Layer 2 of a small transformer language model trained on English Wikipedia (8 layers, counted from 0, width 128). Numbers have three digits each and are written without spaces.
A neuron's activation on a vector x is ReLU(weights . x + bias), where the dot is the dot product.

Input weights of the MLP neurons that the questions are about. A number n stands for (n - 500) times 0.00055.
n40 (bias -0.026): 485570416487622592522541569641535608397546667462446516510471490766625620558675649416290402411342533586464595650539229491433477517212307476439606478535558607350411434424358283556733475406442472565473488572388306444350526763532440566471497685418547458587430506548432531549465567699240312356646484550653601490441494658523366490431479478487473537539304571659371621487573497625503606323598
n41 (bias -0.041): 454396336459293516600463575634425655315492488760346613551616592647617512362378448645579593478476544464613628524434254430476613447560379626653440259508383594453757587264441375551731608348378281695388388484433216578269523424584599594462363474339561508691469429569442369558663500667520257638682381727389432747624547602147340557528560485652333540571336569329545567843496439522654401420447
n49 (bias -0.025): 474413490462378496456551482528469500443571264571428542678563623546514381406586359585504546500471457514465266663570393440395323463642497392465598490528629585345666478547453325532635364636318693525361273675525530475249496528612533718376618807582713351500522545489608582463561307674449500179394367736529218521514372421569558476604617248467444700496535671575531561609634425384626363380617
n66 (bias -0.018): 471506511531381617610378437494420405532532612694646527274433480636512509392410581404461677508515527452417517679529411564500535581473457478389509503750583536558446581393658525805452412547509434476467520500485377557319479420642642530410500446479589544422366575561389477406589318346485383480476503673533635470577365742599439312458530369464645354500520535438511385594500407583436662464295
n92 (bias -0.029): 481609696471472733711418707320624318508334478509430338564335458479290491652349638745522734266414391535496359027576363504491615739868488500412526832466646547570708435457552500457217606432598392731349275608483714259439589409575186418531496533664442530605299535361433488536381513449734738638496618609404421586457468457504588383219336504491397329716395689467521589530496504732251674544594
n148 (bias -0.043): 668422584338476578462587386687631576227350391729528372617590565478515515579400677528414412566673328258292387603703477826280558628365454684374369594561572600356374515533467476540515612456488640639497476673278607393294486518601563253451457507626731324514412636392569690325559451482576584536435597410425489375456517507370372453700577644564531403421590651528765618464312323548489511425584
n170 (bias -0.035): 687413287382634468443659522448692648438500696550633578557543630388254672633510524575538754512440404369378616418494695337484487633532582674318500627589409586312525522453497530657462440409441462578430485563551507408338345393639452579323524527529568513491455412454506488283480484406321575386484571327603403569494666402557523518567391500465339404567512543335530533497582467568537679603560
n174 (bias -0.028): 772531356564648263552548513328480682864671551553314304261819702554227491248272794404598492528597445368746435352550439464432333456466326211607517743549465326523534538517407581345290428356575285483406712639593731483548508520541462652459382713563630596615515485595628500520424376383370379689525595329556586513629422500513423455788462191564343543464611302656342568591512584520483564269592
n208 (bias -0.042): 466553558504327668759464290671559582371458636468328504363605451560534392687305554438562409579367685554470500591489378457720489396550412409537747366336386628707446343286309788671527572599298518526401475324538551306435624397507562610565360591645418651340594400649623576454431787375386293370530504562461621534440486588585255415466313460414282597545470645203628389549658675543668704492649
n248 (bias -0.017): 791424551548444579446361500639349590281539413538442557617489402567248464455471594473547327564525720680327514489423596503453606313344500682549421246437537446632572324521375454511536459576311490450563547493611589422409440634716222225414635353547654571625478593343545289556557471603709483657795563279583306436514579557439387517493626588333481417736413430639592550658545556497591536533565
n289 (bias -0.016): 410439526532372486519554554336513623431657517486500527627626507530416177510429567500169553538517575517617426329480583535691467461586481591464674467559337379547595459416503704537450420618703594680242474463608462463398348581365353480548555545682587547503646445589464526572367473617604497507643671596534438530217410591469593546175534445631566459561493553414329417692617598297375452229524
n302 (bias -0.019): 561440698369575466450447525613443479461531376641332704472387433420609443366600618467424475371431532408457473448488622506598546526484647578500405509524387615642575497481725357519419494393481451546500370484472555584221611440442639341522694360597654553272707630466506363468553621556561482345663491456687410559537468666418589640249373467545575471330631589500425479405341546651463469506576
n311 (bias -0.018): 654304538424289454503466517523373633662559544490329444441691649578625510623526422582253513531546557473575421644565582484590660500503357637423610600329595597486317297424606581454441416408445374644445563533503538520613403564609437708541442323636615448596407428283594415521518439510436522545711619353336561688271679460437493449454416745386517419528317455478427475601395445322380593473635
n315 (bias -0.014): 589553427713280616663507346425681493435595547536459393389462654413462698647473413354313344587419243337546470631542631402593283254406485740534446782451591821412485635619485422366389478560628518523504456750731337542635462318560251227479466515461674733384568507560560562621471375649346287519447714344418618581431394554310657522465601511559269566529365560478489710458426568682545601348657
n323 (bias -0.019): 427582489578452374545496408525443528507537432434358482570427547365699418522456455430695529642515545485427617619329599295642562450417326631532455283204496536316433545570404425485603675555469510482473433530641561308325660404626747315609446518463713504504451540815410281620595553438549514388482533785418519445511371685829568493537339472477312492354489579156592476438777473211685407568574
n377 (bias -0.024): 523558494509527494582672371475391403517698211449450436413532418465577526576383552445343548515426556490436397574398533339500583527296453661421709295472480556381464454451697369715500469521483506413563337196623570290629719587595605313405606336383663458613457579522484592491562549442473411456395838667457477574394560396533586635653544448612557418379617509475593473548519476392608399576553
n464 (bias -0.024): 503458354322434734486439568633559561315685223500421667604525563337461757346511554486293592722518442515450572452316548389507727368661514429419747342496445500278529464597514641550496364440522687475414497353568559342524401569580228375526417541572544532671430574335430490540527471628585514549507458544333555564358632471580518566309171408562507642515500721449445625673331751553591457340614
n562 (bias -0.022): 654734403532480585660503515353497432619659272363500527521476390363515408725658660477675467491594420512641555440494394580616611421420459456282546512580693503526518506364455497512425477480475410374427368382406616370477432515444515283422608278521606479535423525616503558576542482686559549550566565607439540422398503430555374573479522506571352411665438453710268466446547377548577409660462
n565 (bias -0.044): 443554618700429306653397281692479425401742397400387390415434494553573526596497572473497349572440619590528546454503444476722453530519491559376455543435660603590337379564344436573437651582457503550524364408631579500461369371636391687421478382500628409593522560512432358530327549547284500339538540368577604541513453522580438509375483651798540277541478484488649512466512686414394763548601
n578 (bias -0.018): 303340603459496570456643268270292478559599614667544397377697674527527328700488667522453557373755457422477663540690691489637462719398337460515332526338261617316562372345380710538477584386516486600543518562694332631639477388568598477590335378729432351440323346527500640525648362611520518647614447359676714392485546643406512248601696437480600347624210428419552566401459492626599484264665
n609 (bias -0.029): 665534792519541572674583300492696320375702675508385575396449727571456787410348304413318555624392484520425627251275545429573444676459588650250508457523496708660633729440488347695452686456329281270618568468709425460337496473695443476436233385307549484403320626602531443400479370579599489481476578277686397484635419564605378597367489633492566329615547727527504364500235329563739395569544
n647 (bias -0.034): 618506413204517389491552457676426494585673519362265539335521692318592444662491460509568312451580444559445609637627349448484424365506615624431485482506465503480485463626426676509488427474360526689418608442365481586410491494479512494404619526604727603554435600407629626534477584530465506336394629550457475528703523285714606467432450412516309397451542527535286549624547513509566528581575
n664 (bias -0.017): 521648504541776442628780745402627398635638662622548431535428458416326296447628493470583335475290229500431649343557528340331512382224522625564641401311672778298641391345430715704666434353326442423518452484523339423566538706644492589299376355617592492542469528625697585673562417616592504500546572551453408322400411465574306443500465607310367386334447508441630533466903460583352484524444
n668 (bias -0.010): 540623430497530571726552648481633627442484296554584478519452370567445360421516570399585602443626575634462615453545613609409641514530605426453601443418513395566399403590261473513542472386419431551303448523574527271356354201500291494468378608413679446613440322579535528494380415542354405424570655503739500410500631393490556465506570528520420589765516535632432689481339709560684507569348
n682 (bias -0.028): 576594668655568430570616518471241503411518541597362409338652377474743381529544521468358365458496474623460422665209595451500244570500475462413687623331428624420444522537770516463460245548512442405476493393696313633342315415669474600582289521222656277500451423562348500589559176562640521381427706399522477721518469563470651676563661419526374440654687410612415535623475546452449362710597
n751 (bias -0.021): 627487614465451388477368426638325555351482428487556656678621554509288475343531512647394463393364472350469378561457471555513610477585580404403437409518621731580450559404488461558423582597558511712609491494537423500465385592398469497310563698426452626569473559446464403575460462604465668404424391456688326639378272382547437494481475397576609506454786476553461599619521606549533354635685
n799 (bias -0.023): 611484408488457553535583649351542658386349611448607429367634530528537421451581658290323392503578343711549557481509571342472358487405506684354418470427526686507356406363622609497481521422814552506434586403434503494645659437549484522625434518665349552500393531415500408636420497478439565603638600443560717571503552466645341376481500687570293446563585354299402474402488490448552519377486
n828 (bias -0.048): 554639525375583380655571451438442451400307705661382456586537390570604428493624475443390474633739697417293640647566527423420444567679464523387614485244577723703379598646256719630601578313391222411469571504477624306578316432493345291390518379849796378314401588383438464528356607389488347540603354534326561638537462601545561525530503468504531382568318489521772528537507441670680511607425
n865 (bias -0.023): 363560371638301544637400355530521698520756580292340157526487504513684717453513455404456231619425411433630407659448554347576448440366508505483433671530306652381160769663469547565544388520550423400468671654835136491304405555586589447398513345359793478278298532466487475520453379496649399389236599469184748504457625834465487555434584600643536250280577286771487748487673560549608743558759
n910 (bias -0.027): 375325708423446540687364397332289431559689478361511428190611715634533604511474545444596264376566548348573310625392500476370398738444606515411700575561225691341478625262504438668588542632462476460575458636320375332531698627543329595617649591467443602464406401751661427333336433525436587439529525422574545438533328555570776628699457378526439548625600521528381573410373515527575622504600
n942 (bias -0.013): 551520464630638414374527386565506684418500452637546315399316506748506606419494530536291491426481417603491442467819683509468418390345454460522452478333497455376561494640262412503481524350612565635588524414605635414443519528481449630630432406522617314423360620556432479438402571588500355546519599558465724579409523398580448414557690394503431535649506457425375694332488775485481631387552
n1016 (bias -0.026): 537391480352490424633617493473530542580377549345533500538554705711421451621634597542713486481438490566643292471514532471719657248430669511628535359386638474414455441576572515637291458452421433578576604376438614345644429447456441335402430385400482213343515581682779595500522283589436490718375641266573419679473579531375633630427438408356582629559490453268576588263480561513446552524512

Each question shows a token from some text and the vector x that enters the MLP there. A number n stands for (n - 500) times 0.0067.

"4": 352443408474619430453515539558461452453375504469392237434481589560490486621716380501477517441291498429603642543590393523274606429483697444488418679526448297682643516478409549523659562759868598411578648387553560608528536744452438532516480532378457646440559385410405505420551390454362544305506478437368600468373775416445498493502457475391563443548493674445641509355641537398568452508324
The neuron with the highest activation: n942

" support": 273506493423554438377591430492486554361395596639482324483655554509386622517674241445491590461436460481605572606482499525280577488630529521493394487667577254736744545339521661508693579561860511533536597519607612554578522568512414413650588522436481513596560308449426451423600370499513481389553385446488496353384600389521479427332387391399425527536540330536607494332458521389611353447428
Which three neurons fire most, strongest first? n799, n289, n578

" the": 329501578466543452618463445376362515562326648605424353463694568390462597621607363430542484536342529412609529578502388638283558506566690477599414694505458260690635427409480496511648454731798590450584663467529612563511632677523384434553538547404545698582648323355464468549642293455365413408481499454397492438403582407443472420527262493356506430546537494470705547351497476452681355397330
The most active neuron and its activation: n174, at about 0.4

"ans": 196520540503717490397523472558391567481398592572353388563583587528548542487717358432434461485352590429637623613369468621350545510552658587426392561636497207661645582413443570447653609681679595428703544508488575635515530616323485406536593530206478619443647397419402480402677223520382516369553515405405585405343651335407473418504376658448498545497607512585531438454526610296590311489347
The neuron with the highest activation: n751

" new": 246559574377602490496586337433417467442380592482426285499483631425430636645589444424599509468266561531615518619516407585252591481509624589483476575701519299705698562448409574415699368710794666528580641488538555616509499615437486514524648506448549571630627305312465449436667321474384492453633519424419518429395659335392613418573355395369464447475518521406639460395546439406570300481356
The neuron with the highest activation: n647

" com": 278589474505603457415490433453409593367385677530401538537593540523362639626690281524591680431459550439701620435459360420323564402498625588440449465725462242705753514385428622433685509584787481514693590438511560624491491449528310395625514421482497598615751376396350376503641418439484455447469466473434473423409634388453476533488358372384477508524547466482618475409604385404695459464394
Which two neurons fire most, strongest first? n41, n170

"oup": 235557457469662514468579510402392493455431567549251342278651606585414564521780315564507362405403508510465663640516475545346604347572640486545424453554596311640665572367571559385612423700766517495556548469462561630500455585438436538461528549444439581548641379448436524639626389487390466316573385409436675392318696412434521414567395588405425429474564535586661450253700600396562408620401
Which three neurons fire most, strongest first? n664, n799, n40

"ime": 215553578403577493491681434432427428503306605477388251448648478629472532606676270430438442500372584585551529575543418572368547372606646550556432597625540259661708570463474597443627526643787515551665507464475627581652571678502481552645535397462444444648696328357399491459610390524431444347385435417479531484392758343553545432483568403374522494458376504479489552221481599502661381476191
Which three neurons fire most, strongest first? n942, n1016, n578

" and": 369537575635667488418464450443399579585301507481442279511602610354561610714581376539499459637352532567520511583502443418373593436558690562370490639500533270737740519421456586329697562700794456390606628492543620628514501627626347512602610459370438545548630392468373455615552321475485478400422568451435459466390631367425494316478313435320436359531441616491645576425569466420589417376276
The neuron with the highest activation: n92

" form": 324500422411599453364496395488398570415358618634385468516546481456441639532740230565587535361464475419534516555627482539267648483619643490425547540601631303698683539343407606473658573651813531540510620529451606620604442621428381428669568534485556575479545473401401451450584393343384475276561494452415501386399664320408544404280438434476511498561501493535691515338467514333672474535328
The neuron with the highest activation: n828

"ast": 350486545384633458477567472499387442486368598500391364462531621468535589532667296406571571499316509541552618471516393608233638461568816569537475479549547235646696493378480568545622494727765546569574575537489575667575469626417343517503495451359577551503823300402398527478646335390356439280555450445500599365411754373384548448483467469441424370531544457571739593370511559487625306455323
The neuron with the highest activation: n668

"K": 310519474474716525468666397521339542382362468444510205387561609505433498565566409466433520404409498507555616538537405671282541421555624547516407500450494172673629586398540646535575560706774597511658579387684610637498642714545437563676548473353452569535660412472367525429624480382391465275467448455472484391333692344360518463543420568464640360518515519527686508409604490498561387484337
The most active neuron and its activation: n377, at about 0.27

"I": 284544603435677487481588395586400543468321553424409395427556529578476554567735385527523527491295537504512517560452373605306567408512724551461432584510548242735614558351567542464644477700871495438600606416591679676439553672440465556597508470380354545519605415533334326465581568525353524348437399444410463480368679372332533389614479468429492379541538554526556645386570386545548399489391
Which two neurons fire most, strongest first? n751, n40

"land": 368498558391661441493619456590384408573313545490369410383510540443514579683671315474485457480402494438620546548536473633311665519576792574499405557613486231657741570390503608508651548693741542520655600456524551712441497666480402507441603419350520659479645401420486445560546324343408527245553380459322631408258701513409439470532402440438512447494490476554692491388532452531532427501146
The neuron with the highest activation: n66

"ite": 209491539468546485574569459491460604555367514552387258518566508618537505514687223532467509406365565355610536451485492593356518376503813488510396522590413198681699569476432530505687485626767512551708600517585585525555536612473483516560554464366550631570727256554410579449636382518373501346524521414471529393307722305513467496529338481342419426602509425461568526310541560507586397539316
Which two neurons fire most, strongest first? n668, n942

"adio": 165523428380591477541603415495535427491311581533285289458604515474387551537710510520569565433403615439548608469536368543370601465552647488457551469687610288659736521373512712432673580601832507509633643507557569568597541533385399512579558470423505529644745245455418514501573476413400410392473452419446556377316592262501540389465453529404446424550570457545531459358525547501674381479321
The neuron with the highest activation: n668

" of": 360562600610616547492578416518424526422354553495381409448599577555547629490527250486463522584260489553512516589483364537288602413562860588362378645636505302698677581432393482489575589621737438463598596456608676636446598583501377508643513509417457602569624471446330346484617324456452644431495450357388562440348774349371544404553450436247502349543494617474684629319527459447585389486341
The most active neuron and its activation: n609, at about 0.66

" in": 379477579529642513532445437428444497443300579588404349426596551414488612543618291546488599574294436450657555541572423512195586370564667494452434647687488274690713505420371614476582645573763475513621661450458683624594540634404404467599536634460504557541614495503333498412658254442417461339532515502353605499358745391392529462572312469272431436510471492509595559384576486405552500467372
Which two neurons fire most, strongest first? n174, n92

"ou": 389590507416564500450505420544374470631340501427309441495544627492457543694808457608514490435370503488515544513507372520391573478474820524314396489650475199713692469399461613468675571701741614413728587465498660549529500654523387476494532384382457675500674439415401478449588381456345509381468472511328578450296700397491490455563352497380423426528501576613539563464569502442607424591169
The neuron with the highest activation: n562

"ved": 254502664458700514398491423512454458482340464543369451464591603601471544587692339465476577516454551431587575475497441608322601453574633451485433604573573230631697509494496672419714562578817607406625527496497603493547518558556409495568495481454561560532688480411433481473649299332445634198480565436407571466390759373441473460317500423420465340538603571422593629288493460266558385487316
Which two neurons fire most, strongest first? n289, n148

" l": 363460562460685497485459469457479643373392531521419433450489631408382622680584306538576482432462515366619585589537444414308583516500719523482404559658439221700754560427354410480594451720802588388697613394494524745592527611532433470536506493438492599549666357317453538613643361455412507347584516355390420300374728332446526419568396495373556375514525511567643442454653505431600402455381
The most active neuron and its activation: n248, at about 0.31

"0": 328449467528620437465584469551495415509265536478362264461511669478548538628713411483458544421342516465554616576584359505286680444510756465500410564558453294684663500537434546526668505664819613433643636373525607648503433763541455483494494534383484639465572377397460435536550334471350496303549400488304582468314730420523451519450502495332514451491496543603606602362601405465552452522281
The neuron with the highest activation: n40

" cl": 307454483489598538552617406419471635389377589492466402484604567410399680533605210379620339434483570444596572661635360465218588446511584485461372502551424254708705614434406516507635492583730572520652563428448526606657516549574449421655545513390546620585708301339413486656714422428394464377565615337439523406324698328402566505519323524387616490521549589514609495345585523283571373500407
The neuron with the highest activation: n248

" count": 360496569347678590468567390497407581467350599447381286425602550444495674647698385427476537458423469512586524557528493458179628467592663499402408565656433202693656688453457588409657372733702663574676563437508516564461504604402413429494583499365470541507502433437483485486670345503464474334660487444458523339283744291343485430538489560443410444544494489490745517502499593398636404508476
The most active neuron and its activation: n148, at about 0.24

" cur": 291582530449478567472504316581318536403366600442365376431493535497484700501644246639571630453330478550531470566631543471155598350611638589413468578600489260723641543406431554356648541678800648558607598399508546702490584639448472427527557548341424558603584351322334425394605351525487435477557424374385615480459625497445472462493374433487513434506565547497681551505506435403652419489404
Which three neurons fire most, strongest first? n41, n751, n464

" do": 223551600514624479417547377501409634450393633493435433514545518555368612607702282580524547386426558417601456602493322424356663416534571555445334547711452197734686482446434541424722592586757524445630662418502583619491556541497486475645506389368442624591582217445350580610611403571453446377534602435454425393408650327461565489534382525383473494650479449485529604457574460315583421385420
The neuron with the highest activation: n41

".": 297441492597558439475432573535503522541296621546371376414554589440375584633596492540457450536397561452564639548567412515379663469562584480446401629516494249701773473445396574570692484653778428455729549381648623618529527659505477493540613545261406560512576501450508381570529373432361494329447541454402550379311770468373551508546357481435455334582428646493602478340604409287575466473303
The neuron with the highest activation: n170

"qu": 270557630473590524385553398544454439444296503510395334382484681518373590539784331579490537456389556389558594579557447517416594430562631558495453479519502275746643467529393578452613532696708553538626521420681605483575488586569438484630528521271482602502801292353417517632603426480382483335508447325470611366407835286574409517406401457441583408496565534482631526296646566422576399489196
Which two neurons fire most, strongest first? n565, n942

" under": 243568728433520596429502412433434559371379501517406343490593595472459570544648304538498520609411460477563537646493457599226620414547547476342443611622573253741683571410456602414673580682803614453538549492532644568482490618435501469639515673402541672640617453411397514413602265452368491431552551486472510511391610369365560340511408434293428544453475592463555593400542373373552445370321
The neuron with the highest activation: n49

" over": 246539679503602576585418393564524550483406450663380314388599631492417563575668282544424497584383445401588552544629407582326558335562612473399458605661558280670588587430360540428681532656740619510560557460606679548508539636571424504630499647401514469589747433419398432505599316453411435358447571407458544433311858403451619405425373407326425458408514539454616549369561434307624476450427
The neuron with the highest activation: n49

"ive": 270527557383645480450568479415419463446291591467340328448636584584519556598623308404454513542374512501558555456506413608261558428559739550447507615617536265640698546463450495468687476627890573446674601576530500629441537646433390575566600386442489520606645339374369516475598348488351542374477502370351628449459787397488582486521379415423440405474472564484677549309549514437599441532335
The neuron with the highest activation: n910

"al": 147470499482660584406693451533413463477343552465416449470585553478491595701593315443516555378418587439653544430583474582213607456742808442416438664554411243731726445467465548546612628675726563448743474474569576607550582589465454490519507397397443602568602382336482536508580437453354433298497556507398501430421636416391505457466342460486484459426606599503707481310503515395617385384257
The neuron with the highest activation: n92

"fer": 252503466444652596367582482546439504446510469567379277412572568526442635614790352472490505466466469459556534548456476601371566421637657552460461536570419270726696626443498583353644462667778586538571537300452524452682580641416463514695505475374464646491592339355425589371618393522419547359524436406316595444326727506523497432425380413312525365564475636482640621423481495428642337527327
The most active neuron and its activation: n464, at about 0.66

" was": 308414589656580521500611387577264505427344578556428376476667555449373589570624202452604552634437413434620541514468534528293683419543647454446440548558628315635583553459432534478727560603783532478634661383528614613454537611509433464663623484321508674564654491435384474414595437339458519368516572473385481439363636494341491407395336496390477432546482507446625608300576442244621584479209
The neuron with the highest activation: n323